Layer 3 of a small transformer language model trained on English Wikipedia (15 layers, counted from 0, width 128).
A neuron's activation on a vector x is SiLU(gate . x) times (in . x), where the dot is the dot product.

Input weights of the MLP neurons that the questions are about. A number n stands for (n - 128) times 0.0058.
n22 gate: 93, 163, 95, 222, 143, 75, 77, 154, 106, 181, 92, 103, 136, 188, 155, 129, 139, 153, 146, 120, 127, 118, 135, 112, 133, 167, 172, 119, 73, 139, 141, 98, 186, 147, 130, 133, 139, 100, 102, 140, 107, 149, 157, 121, 222, 130, 111, 103, 120, 112, 127, 82, 166, 120, 126, 70, 119, 162, 88, 144, 143, 135, 130, 77, 81, 94, 117, 104, 124, 124, 154, 41, 92, 114, 80, 131, 171, 105, 184, 189, 113, 90, 116, 126, 147, 170, 106, 127, 152, 138, 127, 132, 142, 211, 118, 136, 62, 155, 124, 156, 147, 117, 148, 78, 163, 102, 124, 120, 102, 75, 70, 140, 101, 137, 108, 133, 7, 93, 67, 143, 115, 143, 165, 127, 129, 160, 68, 129
n55 gate: 88, 82, 210, 187, 139, 141, 79, 124, 141, 74, 79, 117, 200, 105, 111, 127, 100, 137, 66, 119, 132, 200, 132, 74, 106, 174, 102, 102, 81, 123, 78, 104, 69, 152, 220, 96, 100, 132, 134, 145, 84, 65, 100, 144, 93, 118, 127, 95, 109, 157, 194, 127, 84, 156, 84, 131, 99, 110, 171, 128, 106, 122, 186, 151, 125, 174, 127, 128, 73, 43, 157, 109, 127, 61, 95, 105, 128, 155, 120, 135, 168, 48, 98, 120, 151, 114, 153, 196, 106, 99, 170, 179, 149, 177, 85, 98, 114, 147, 149, 136, 142, 186, 122, 165, 80, 191, 108, 126, 132, 107, 70, 169, 110, 166, 117, 121, 111, 105, 126, 137, 163, 131, 142, 145, 95, 142, 184, 185
n137 gate: 192, 144, 126, 56, 127, 161, 151, 155, 136, 140, 106, 86, 133, 95, 213, 148, 144, 124, 90, 75, 59, 109, 88, 138, 148, 130, 82, 97, 171, 98, 127, 156, 34, 61, 101, 135, 62, 72, 138, 182, 153, 126, 143, 193, 98, 116, 75, 119, 81, 142, 126, 142, 167, 130, 163, 102, 73, 114, 183, 156, 129, 116, 108, 135, 120, 126, 119, 128, 92, 94, 143, 95, 110, 141, 152, 125, 196, 80, 89, 147, 149, 85, 127, 163, 141, 162, 186, 98, 140, 136, 80, 153, 157, 94, 135, 140, 140, 96, 122, 118, 126, 170, 135, 116, 129, 143, 164, 144, 146, 126, 109, 136, 109, 140, 125, 100, 164, 158, 67, 125, 191, 119, 95, 106, 88, 179, 63, 134
n193 gate: 191, 53, 133, 130, 224, 137, 165, 101, 142, 121, 151, 103, 161, 154, 103, 160, 119, 176, 100, 112, 180, 134, 135, 100, 79, 85, 183, 125, 148, 143, 73, 111, 86, 186, 126, 144, 123, 179, 105, 147, 192, 152, 164, 143, 147, 161, 102, 144, 85, 127, 79, 108, 118, 156, 166, 127, 152, 94, 129, 149, 136, 153, 93, 134, 65, 49, 57, 180, 148, 204, 133, 166, 121, 122, 144, 146, 122, 141, 155, 49, 122, 204, 127, 153, 140, 106, 123, 71, 151, 115, 121, 141, 124, 113, 116, 115, 124, 105, 85, 77, 180, 116, 102, 149, 129, 128, 83, 135, 133, 87, 80, 105, 175, 125, 56, 138, 85, 159, 113, 117, 128, 68, 109, 103, 99, 88, 60, 148
n22 in: 172, 125, 126, 13, 89, 123, 150, 125, 154, 125, 136, 133, 66, 121, 156, 129, 216, 98, 89, 142, 125, 199, 145, 116, 148, 111, 97, 124, 137, 84, 130, 118, 115, 89, 55, 123, 125, 120, 118, 94, 115, 155, 79, 156, 139, 105, 89, 188, 120, 165, 140, 201, 77, 104, 130, 174, 136, 102, 164, 182, 102, 168, 142, 121, 161, 119, 160, 126, 164, 123, 160, 148, 178, 171, 136, 88, 150, 80, 154, 54, 176, 149, 93, 62, 161, 132, 95, 158, 148, 155, 154, 73, 163, 123, 156, 76, 190, 122, 89, 127, 158, 147, 123, 125, 104, 130, 95, 117, 163, 101, 101, 129, 111, 69, 70, 141, 143, 100, 112, 106, 161, 126, 131, 141, 151, 163, 82, 107
n55 in: 164, 102, 111, 152, 155, 144, 174, 175, 129, 180, 108, 132, 143, 92, 130, 153, 190, 72, 81, 108, 66, 143, 126, 83, 96, 103, 121, 85, 147, 152, 138, 131, 69, 145, 156, 85, 90, 140, 121, 51, 134, 67, 91, 181, 108, 113, 105, 127, 150, 134, 177, 108, 176, 130, 113, 150, 80, 64, 149, 151, 189, 138, 122, 122, 102, 161, 181, 53, 104, 119, 88, 78, 183, 84, 105, 148, 148, 160, 72, 112, 126, 111, 126, 121, 228, 103, 128, 115, 107, 112, 170, 105, 84, 147, 116, 148, 135, 132, 165, 154, 181, 114, 74, 125, 151, 176, 69, 107, 70, 165, 140, 194, 66, 96, 80, 120, 188, 137, 108, 121, 116, 150, 159, 59, 67, 139, 112, 163
n137 in: 120, 108, 133, 161, 134, 141, 105, 169, 142, 77, 129, 173, 163, 141, 98, 110, 134, 83, 123, 157, 168, 91, 187, 115, 159, 106, 210, 146, 112, 141, 152, 146, 118, 119, 156, 134, 141, 134, 116, 95, 160, 222, 99, 58, 89, 150, 108, 152, 163, 181, 124, 92, 87, 124, 112, 109, 162, 137, 145, 140, 126, 131, 207, 127, 154, 169, 127, 133, 132, 161, 111, 111, 161, 36, 124, 112, 155, 178, 99, 73, 86, 112, 79, 84, 107, 102, 96, 157, 119, 123, 128, 139, 151, 143, 106, 104, 142, 127, 146, 143, 110, 167, 177, 133, 152, 115, 152, 120, 110, 130, 124, 92, 133, 122, 116, 166, 126, 129, 165, 133, 119, 99, 188, 166, 132, 66, 162, 160
n193 in: 135, 92, 121, 93, 123, 147, 157, 127, 218, 123, 86, 112, 118, 201, 71, 186, 93, 106, 122, 130, 151, 118, 90, 101, 176, 111, 135, 137, 178, 180, 82, 126, 85, 142, 191, 75, 130, 103, 90, 140, 120, 163, 164, 112, 142, 98, 168, 110, 121, 110, 182, 138, 124, 57, 165, 100, 166, 168, 146, 92, 90, 150, 64, 151, 83, 133, 155, 167, 168, 98, 112, 141, 154, 87, 76, 184, 146, 84, 182, 89, 166, 151, 123, 76, 138, 97, 107, 162, 124, 101, 112, 171, 178, 168, 146, 98, 101, 128, 145, 140, 155, 129, 77, 125, 145, 131, 154, 102, 164, 125, 153, 89, 114, 68, 127, 158, 76, 91, 130, 93, 122, 21, 126, 161, 103, 106, 164, 140

Each question shows a token from some text and the vector x that enters the MLP there. A number n stands for (n - 128) times 0.015.

"t": 147, 145, 157, 125, 105, 125, 171, 75, 147, 137, 159, 116, 141, 166, 98, 88, 111, 86, 164, 130, 93, 134, 91, 147, 152, 161, 118, 76, 157, 126, 101, 135, 117, 122, 118, 115, 135, 117, 90, 160, 129, 99, 169, 163, 126, 157, 130, 133, 136, 106, 120, 126, 146, 125, 162, 156, 65, 159, 44, 104, 165, 88, 161, 124, 135, 115, 90, 181, 146, 99, 117, 137, 138, 117, 133, 99, 74, 101, 78, 124, 135, 65, 122, 112, 160, 129, 123, 94, 108, 151, 118, 142, 114, 123, 142, 106, 121, 159, 132, 140, 120, 157, 133, 138, 153, 158, 98, 127, 152, 163, 212, 110, 141, 129, 113, 173, 78, 121, 128, 122, 101, 202, 170, 138, 123, 143, 112, 132
Which of these neurons fires most? n22

"y": 178, 143, 94, 114, 115, 171, 182, 106, 136, 148, 164, 130, 154, 143, 77, 107, 120, 112, 136, 146, 93, 76, 118, 122, 154, 132, 121, 89, 82, 90, 171, 135, 72, 137, 122, 112, 128, 110, 104, 136, 167, 118, 135, 116, 117, 133, 143, 104, 143, 171, 166, 132, 139, 145, 129, 126, 113, 140, 121, 111, 109, 74, 197, 133, 168, 142, 93, 153, 101, 145, 115, 155, 192, 155, 140, 95, 92, 133, 139, 115, 151, 68, 138, 97, 155, 42, 95, 112, 118, 193, 108, 161, 101, 116, 142, 127, 105, 131, 156, 111, 147, 201, 64, 165, 124, 131, 133, 108, 165, 147, 102, 58, 116, 147, 99, 118, 112, 145, 123, 148, 123, 179, 163, 191, 108, 153, 106, 100
The most active neuron and its activation: n137, at about 0.62

"3": 149, 132, 162, 99, 64, 152, 173, 116, 152, 130, 135, 91, 150, 168, 103, 107, 124, 102, 154, 122, 94, 131, 144, 102, 142, 144, 161, 110, 161, 93, 142, 121, 120, 137, 134, 83, 150, 140, 112, 162, 142, 131, 171, 135, 102, 118, 134, 106, 174, 96, 156, 128, 117, 141, 113, 132, 149, 132, 92, 121, 147, 119, 150, 153, 164, 131, 124, 149, 158, 96, 102, 96, 133, 118, 92, 110, 100, 113, 120, 153, 145, 112, 111, 105, 151, 108, 92, 11, 143, 174, 132, 141, 95, 94, 129, 66, 128, 151, 166, 147, 144, 146, 169, 134, 154, 153, 94, 141, 172, 151, 131, 104, 132, 87, 132, 145, 86, 145, 178, 173, 98, 164, 162, 115, 137, 81, 129, 113
The most active neuron and its activation: n22, at about 0.016

"g": 159, 175, 121, 99, 150, 132, 139, 146, 143, 115, 174, 94, 145, 220, 123, 108, 103, 124, 214, 122, 129, 145, 132, 130, 141, 161, 79, 88, 145, 122, 131, 129, 83, 101, 128, 63, 122, 139, 116, 171, 124, 107, 163, 83, 101, 122, 136, 87, 146, 117, 129, 89, 143, 119, 145, 134, 120, 147, 79, 106, 137, 115, 137, 139, 188, 113, 97, 179, 145, 114, 132, 136, 153, 89, 142, 90, 87, 79, 157, 106, 127, 79, 128, 100, 150, 122, 95, 73, 133, 159, 173, 112, 148, 112, 126, 94, 148, 136, 143, 90, 183, 178, 138, 98, 143, 175, 82, 85, 113, 156, 136, 89, 129, 106, 96, 140, 90, 162, 157, 152, 90, 175, 135, 176, 108, 115, 119, 150
Which of these neurons fires most? n193

"ra": 171, 129, 132, 81, 105, 123, 171, 98, 87, 150, 188, 141, 65, 121, 90, 108, 92, 186, 143, 152, 95, 139, 175, 157, 137, 134, 109, 104, 170, 97, 125, 104, 134, 152, 152, 144, 148, 148, 114, 166, 153, 79, 107, 93, 135, 98, 166, 170, 144, 118, 190, 102, 110, 112, 66, 139, 125, 123, 90, 141, 130, 70, 142, 112, 122, 114, 102, 171, 128, 76, 136, 120, 138, 97, 169, 62, 125, 119, 169, 103, 146, 118, 138, 97, 165, 119, 88, 86, 178, 172, 178, 112, 101, 147, 174, 110, 127, 152, 132, 128, 154, 135, 131, 94, 160, 129, 164, 99, 138, 174, 126, 136, 83, 148, 105, 108, 86, 167, 189, 98, 125, 126, 135, 103, 138, 93, 146, 152
The most active neuron and its activation: n137, at about 0.11

"a": 150, 164, 111, 119, 99, 144, 163, 125, 158, 175, 182, 119, 147, 131, 66, 96, 148, 136, 121, 153, 104, 168, 148, 134, 158, 134, 106, 139, 147, 95, 113, 118, 137, 133, 155, 145, 116, 119, 80, 174, 159, 129, 161, 130, 111, 148, 138, 98, 142, 99, 144, 125, 96, 160, 102, 163, 83, 182, 103, 92, 126, 90, 150, 88, 136, 126, 82, 143, 120, 127, 147, 128, 145, 82, 151, 89, 120, 158, 164, 143, 148, 139, 131, 72, 154, 110, 92, 85, 158, 193, 136, 119, 111, 114, 160, 60, 87, 142, 113, 96, 158, 156, 80, 126, 88, 119, 99, 131, 114, 150, 145, 91, 110, 139, 123, 115, 83, 119, 162, 127, 115, 195, 121, 181, 127, 64, 141, 137
The most active neuron and its activation: n193, at about 0.048

".": 173, 169, 111, 126, 78, 105, 178, 124, 127, 145, 166, 131, 150, 165, 91, 76, 104, 141, 164, 147, 101, 123, 140, 152, 107, 163, 122, 131, 115, 122, 157, 168, 96, 136, 107, 119, 117, 107, 133, 177, 124, 115, 124, 75, 113, 131, 137, 126, 151, 115, 104, 162, 139, 154, 105, 147, 152, 169, 113, 121, 142, 84, 140, 118, 169, 112, 85, 130, 133, 98, 128, 125, 138, 143, 135, 107, 109, 123, 105, 167, 116, 123, 160, 67, 173, 115, 125, 72, 135, 131, 116, 162, 131, 114, 147, 73, 82, 131, 142, 99, 155, 163, 119, 137, 98, 141, 106, 123, 130, 157, 118, 119, 89, 142, 102, 127, 85, 129, 158, 116, 124, 149, 158, 98, 128, 123, 133, 138
Which two neurons fire most, strongest first? n193, n55

"er": 163, 150, 120, 138, 74, 184, 171, 120, 138, 145, 159, 77, 141, 136, 87, 84, 76, 87, 150, 99, 108, 137, 122, 144, 124, 154, 113, 127, 118, 98, 138, 125, 127, 124, 112, 69, 135, 105, 123, 155, 138, 141, 152, 161, 88, 88, 133, 117, 152, 76, 128, 87, 145, 112, 130, 98, 125, 132, 111, 90, 163, 90, 209, 87, 136, 87, 98, 129, 177, 156, 69, 150, 142, 150, 100, 74, 126, 122, 132, 136, 118, 125, 120, 114, 153, 150, 92, 76, 137, 148, 149, 142, 152, 103, 159, 130, 117, 145, 109, 116, 112, 149, 192, 159, 164, 143, 82, 109, 154, 152, 205, 56, 114, 122, 100, 150, 79, 178, 128, 172, 166, 184, 160, 182, 123, 90, 154, 135
Which two neurons fire most, strongest first? n55, n22

"am": 146, 160, 110, 112, 113, 153, 137, 114, 110, 141, 176, 114, 173, 139, 95, 92, 174, 109, 127, 144, 107, 154, 123, 145, 131, 85, 161, 116, 153, 130, 137, 108, 121, 124, 149, 111, 132, 124, 121, 167, 126, 115, 117, 134, 108, 159, 134, 110, 140, 103, 180, 118, 157, 147, 116, 158, 120, 110, 49, 118, 144, 63, 154, 128, 147, 101, 46, 131, 155, 103, 117, 174, 142, 84, 106, 97, 102, 132, 147, 171, 135, 108, 91, 72, 159, 88, 85, 91, 139, 170, 93, 162, 143, 57, 157, 116, 137, 126, 78, 157, 214, 149, 126, 129, 129, 146, 138, 151, 115, 188, 145, 95, 108, 117, 145, 100, 102, 103, 154, 138, 96, 178, 151, 185, 64, 129, 132, 155
Which of these neurons fires most? n22

"uc": 131, 158, 101, 80, 83, 121, 187, 95, 142, 116, 166, 115, 109, 156, 83, 103, 147, 145, 114, 155, 126, 131, 121, 164, 137, 80, 123, 124, 112, 119, 173, 159, 95, 170, 164, 105, 121, 176, 115, 178, 153, 116, 108, 140, 115, 109, 209, 104, 138, 111, 107, 168, 147, 141, 141, 88, 177, 66, 143, 133, 144, 122, 147, 126, 124, 85, 107, 156, 119, 89, 169, 139, 154, 105, 138, 56, 107, 110, 139, 152, 130, 101, 147, 122, 156, 138, 149, 116, 174, 128, 162, 120, 87, 161, 78, 149, 138, 123, 156, 136, 113, 157, 149, 109, 119, 156, 175, 89, 152, 140, 130, 108, 67, 111, 87, 103, 65, 136, 166, 145, 159, 167, 144, 97, 44, 100, 96, 151
The most active neuron and its activation: n55, at about 0.15

"an": 149, 139, 138, 102, 101, 142, 150, 117, 126, 151, 173, 132, 149, 163, 76, 103, 140, 139, 103, 145, 115, 128, 105, 151, 131, 103, 135, 91, 155, 104, 163, 164, 122, 143, 134, 141, 102, 125, 88, 174, 167, 135, 137, 137, 105, 138, 157, 100, 149, 116, 115, 42, 113, 113, 73, 146, 136, 99, 133, 117, 133, 101, 137, 116, 134, 131, 110, 142, 122, 47, 101, 153, 110, 82, 100, 71, 146, 80, 124, 162, 129, 121, 124, 127, 177, 130, 155, 122, 159, 162, 93, 157, 105, 109, 158, 102, 114, 124, 157, 140, 166, 103, 131, 59, 143, 155, 144, 122, 124, 150, 148, 141, 81, 125, 104, 136, 58, 106, 142, 140, 157, 183, 131, 161, 100, 131, 151, 146
Which of these neurons fires most? n55

"r": 167, 128, 138, 154, 98, 155, 198, 132, 142, 157, 189, 104, 171, 159, 90, 137, 136, 120, 158, 110, 119, 147, 150, 147, 137, 139, 102, 76, 133, 129, 107, 106, 121, 142, 125, 56, 114, 107, 152, 138, 164, 137, 160, 125, 73, 144, 114, 88, 112, 74, 116, 125, 86, 109, 126, 129, 121, 142, 108, 121, 125, 50, 179, 113, 136, 89, 125, 120, 121, 121, 130, 173, 148, 104, 123, 84, 100, 116, 168, 116, 91, 78, 137, 81, 167, 117, 93, 60, 144, 160, 154, 117, 146, 155, 121, 120, 111, 168, 122, 94, 174, 166, 117, 185, 141, 138, 136, 106, 104, 171, 163, 113, 119, 95, 94, 141, 77, 118, 200, 122, 117, 156, 151, 184, 92, 110, 141, 186
Which three neurons fire most, strongest first? n193, n55, n22

" (": 145, 160, 139, 115, 133, 143, 171, 114, 127, 132, 175, 155, 133, 171, 102, 97, 158, 131, 158, 149, 107, 142, 120, 142, 109, 147, 132, 188, 82, 94, 121, 158, 112, 120, 101, 93, 126, 103, 141, 166, 135, 112, 150, 129, 112, 121, 121, 112, 142, 102, 159, 128, 98, 169, 118, 147, 115, 98, 131, 99, 113, 114, 162, 129, 145, 124, 87, 130, 131, 153, 115, 114, 149, 136, 109, 87, 78, 129, 101, 130, 125, 133, 133, 108, 183, 88, 96, 68, 159, 111, 110, 204, 123, 165, 147, 103, 100, 146, 97, 126, 160, 141, 116, 102, 137, 151, 94, 113, 107, 152, 145, 117, 87, 150, 121, 140, 75, 115, 178, 102, 123, 131, 137, 130, 152, 111, 103, 157
Which two neurons fire most, strongest first? n55, n22

" 0": 176, 167, 177, 97, 106, 133, 205, 107, 144, 97, 136, 105, 146, 167, 100, 92, 155, 112, 153, 149, 101, 78, 123, 127, 106, 157, 130, 141, 163, 123, 157, 143, 115, 107, 138, 166, 81, 175, 120, 154, 150, 136, 158, 150, 79, 106, 83, 118, 119, 77, 155, 147, 91, 118, 129, 92, 168, 156, 86, 135, 66, 102, 176, 137, 140, 113, 118, 110, 154, 137, 136, 139, 143, 124, 121, 80, 129, 101, 118, 188, 141, 83, 97, 133, 156, 94, 84, 52, 150, 147, 132, 139, 81, 133, 164, 101, 104, 134, 120, 120, 159, 155, 149, 105, 110, 93, 136, 153, 104, 127, 123, 96, 111, 127, 154, 142, 98, 143, 152, 133, 86, 176, 181, 90, 143, 142, 134, 176
Which of these neurons fires most? n137

"or": 152, 134, 121, 121, 80, 162, 149, 115, 121, 138, 190, 75, 122, 117, 108, 86, 131, 156, 142, 154, 97, 120, 129, 162, 133, 113, 122, 163, 85, 95, 165, 104, 132, 134, 145, 39, 126, 133, 131, 151, 152, 132, 130, 142, 118, 157, 129, 72, 114, 95, 138, 131, 100, 107, 132, 139, 135, 112, 107, 139, 148, 57, 187, 106, 159, 71, 83, 140, 143, 147, 70, 142, 132, 104, 136, 102, 100, 111, 151, 114, 169, 113, 124, 160, 158, 128, 80, 85, 105, 168, 128, 165, 127, 66, 135, 133, 128, 151, 112, 92, 177, 180, 146, 127, 99, 122, 118, 103, 165, 154, 154, 102, 118, 128, 108, 159, 54, 161, 174, 149, 147, 192, 155, 172, 91, 90, 173, 144
The most active neuron and its activation: n55, at about 0.13

"h": 140, 155, 99, 101, 101, 127, 140, 98, 136, 107, 155, 111, 118, 173, 92, 92, 171, 125, 156, 125, 96, 140, 98, 141, 158, 160, 139, 113, 142, 59, 136, 131, 114, 191, 93, 114, 118, 90, 110, 146, 151, 174, 173, 113, 81, 173, 181, 100, 162, 143, 143, 126, 121, 135, 154, 113, 105, 93, 85, 116, 113, 81, 166, 129, 137, 114, 66, 131, 154, 150, 106, 121, 130, 126, 120, 96, 114, 93, 132, 139, 152, 82, 92, 109, 176, 124, 103, 94, 123, 217, 150, 113, 145, 121, 152, 96, 101, 132, 147, 142, 142, 155, 128, 133, 127, 137, 114, 122, 155, 171, 152, 93, 131, 80, 121, 141, 78, 125, 165, 120, 137, 177, 176, 200, 121, 94, 142, 120
Which of these neurons fires most? n55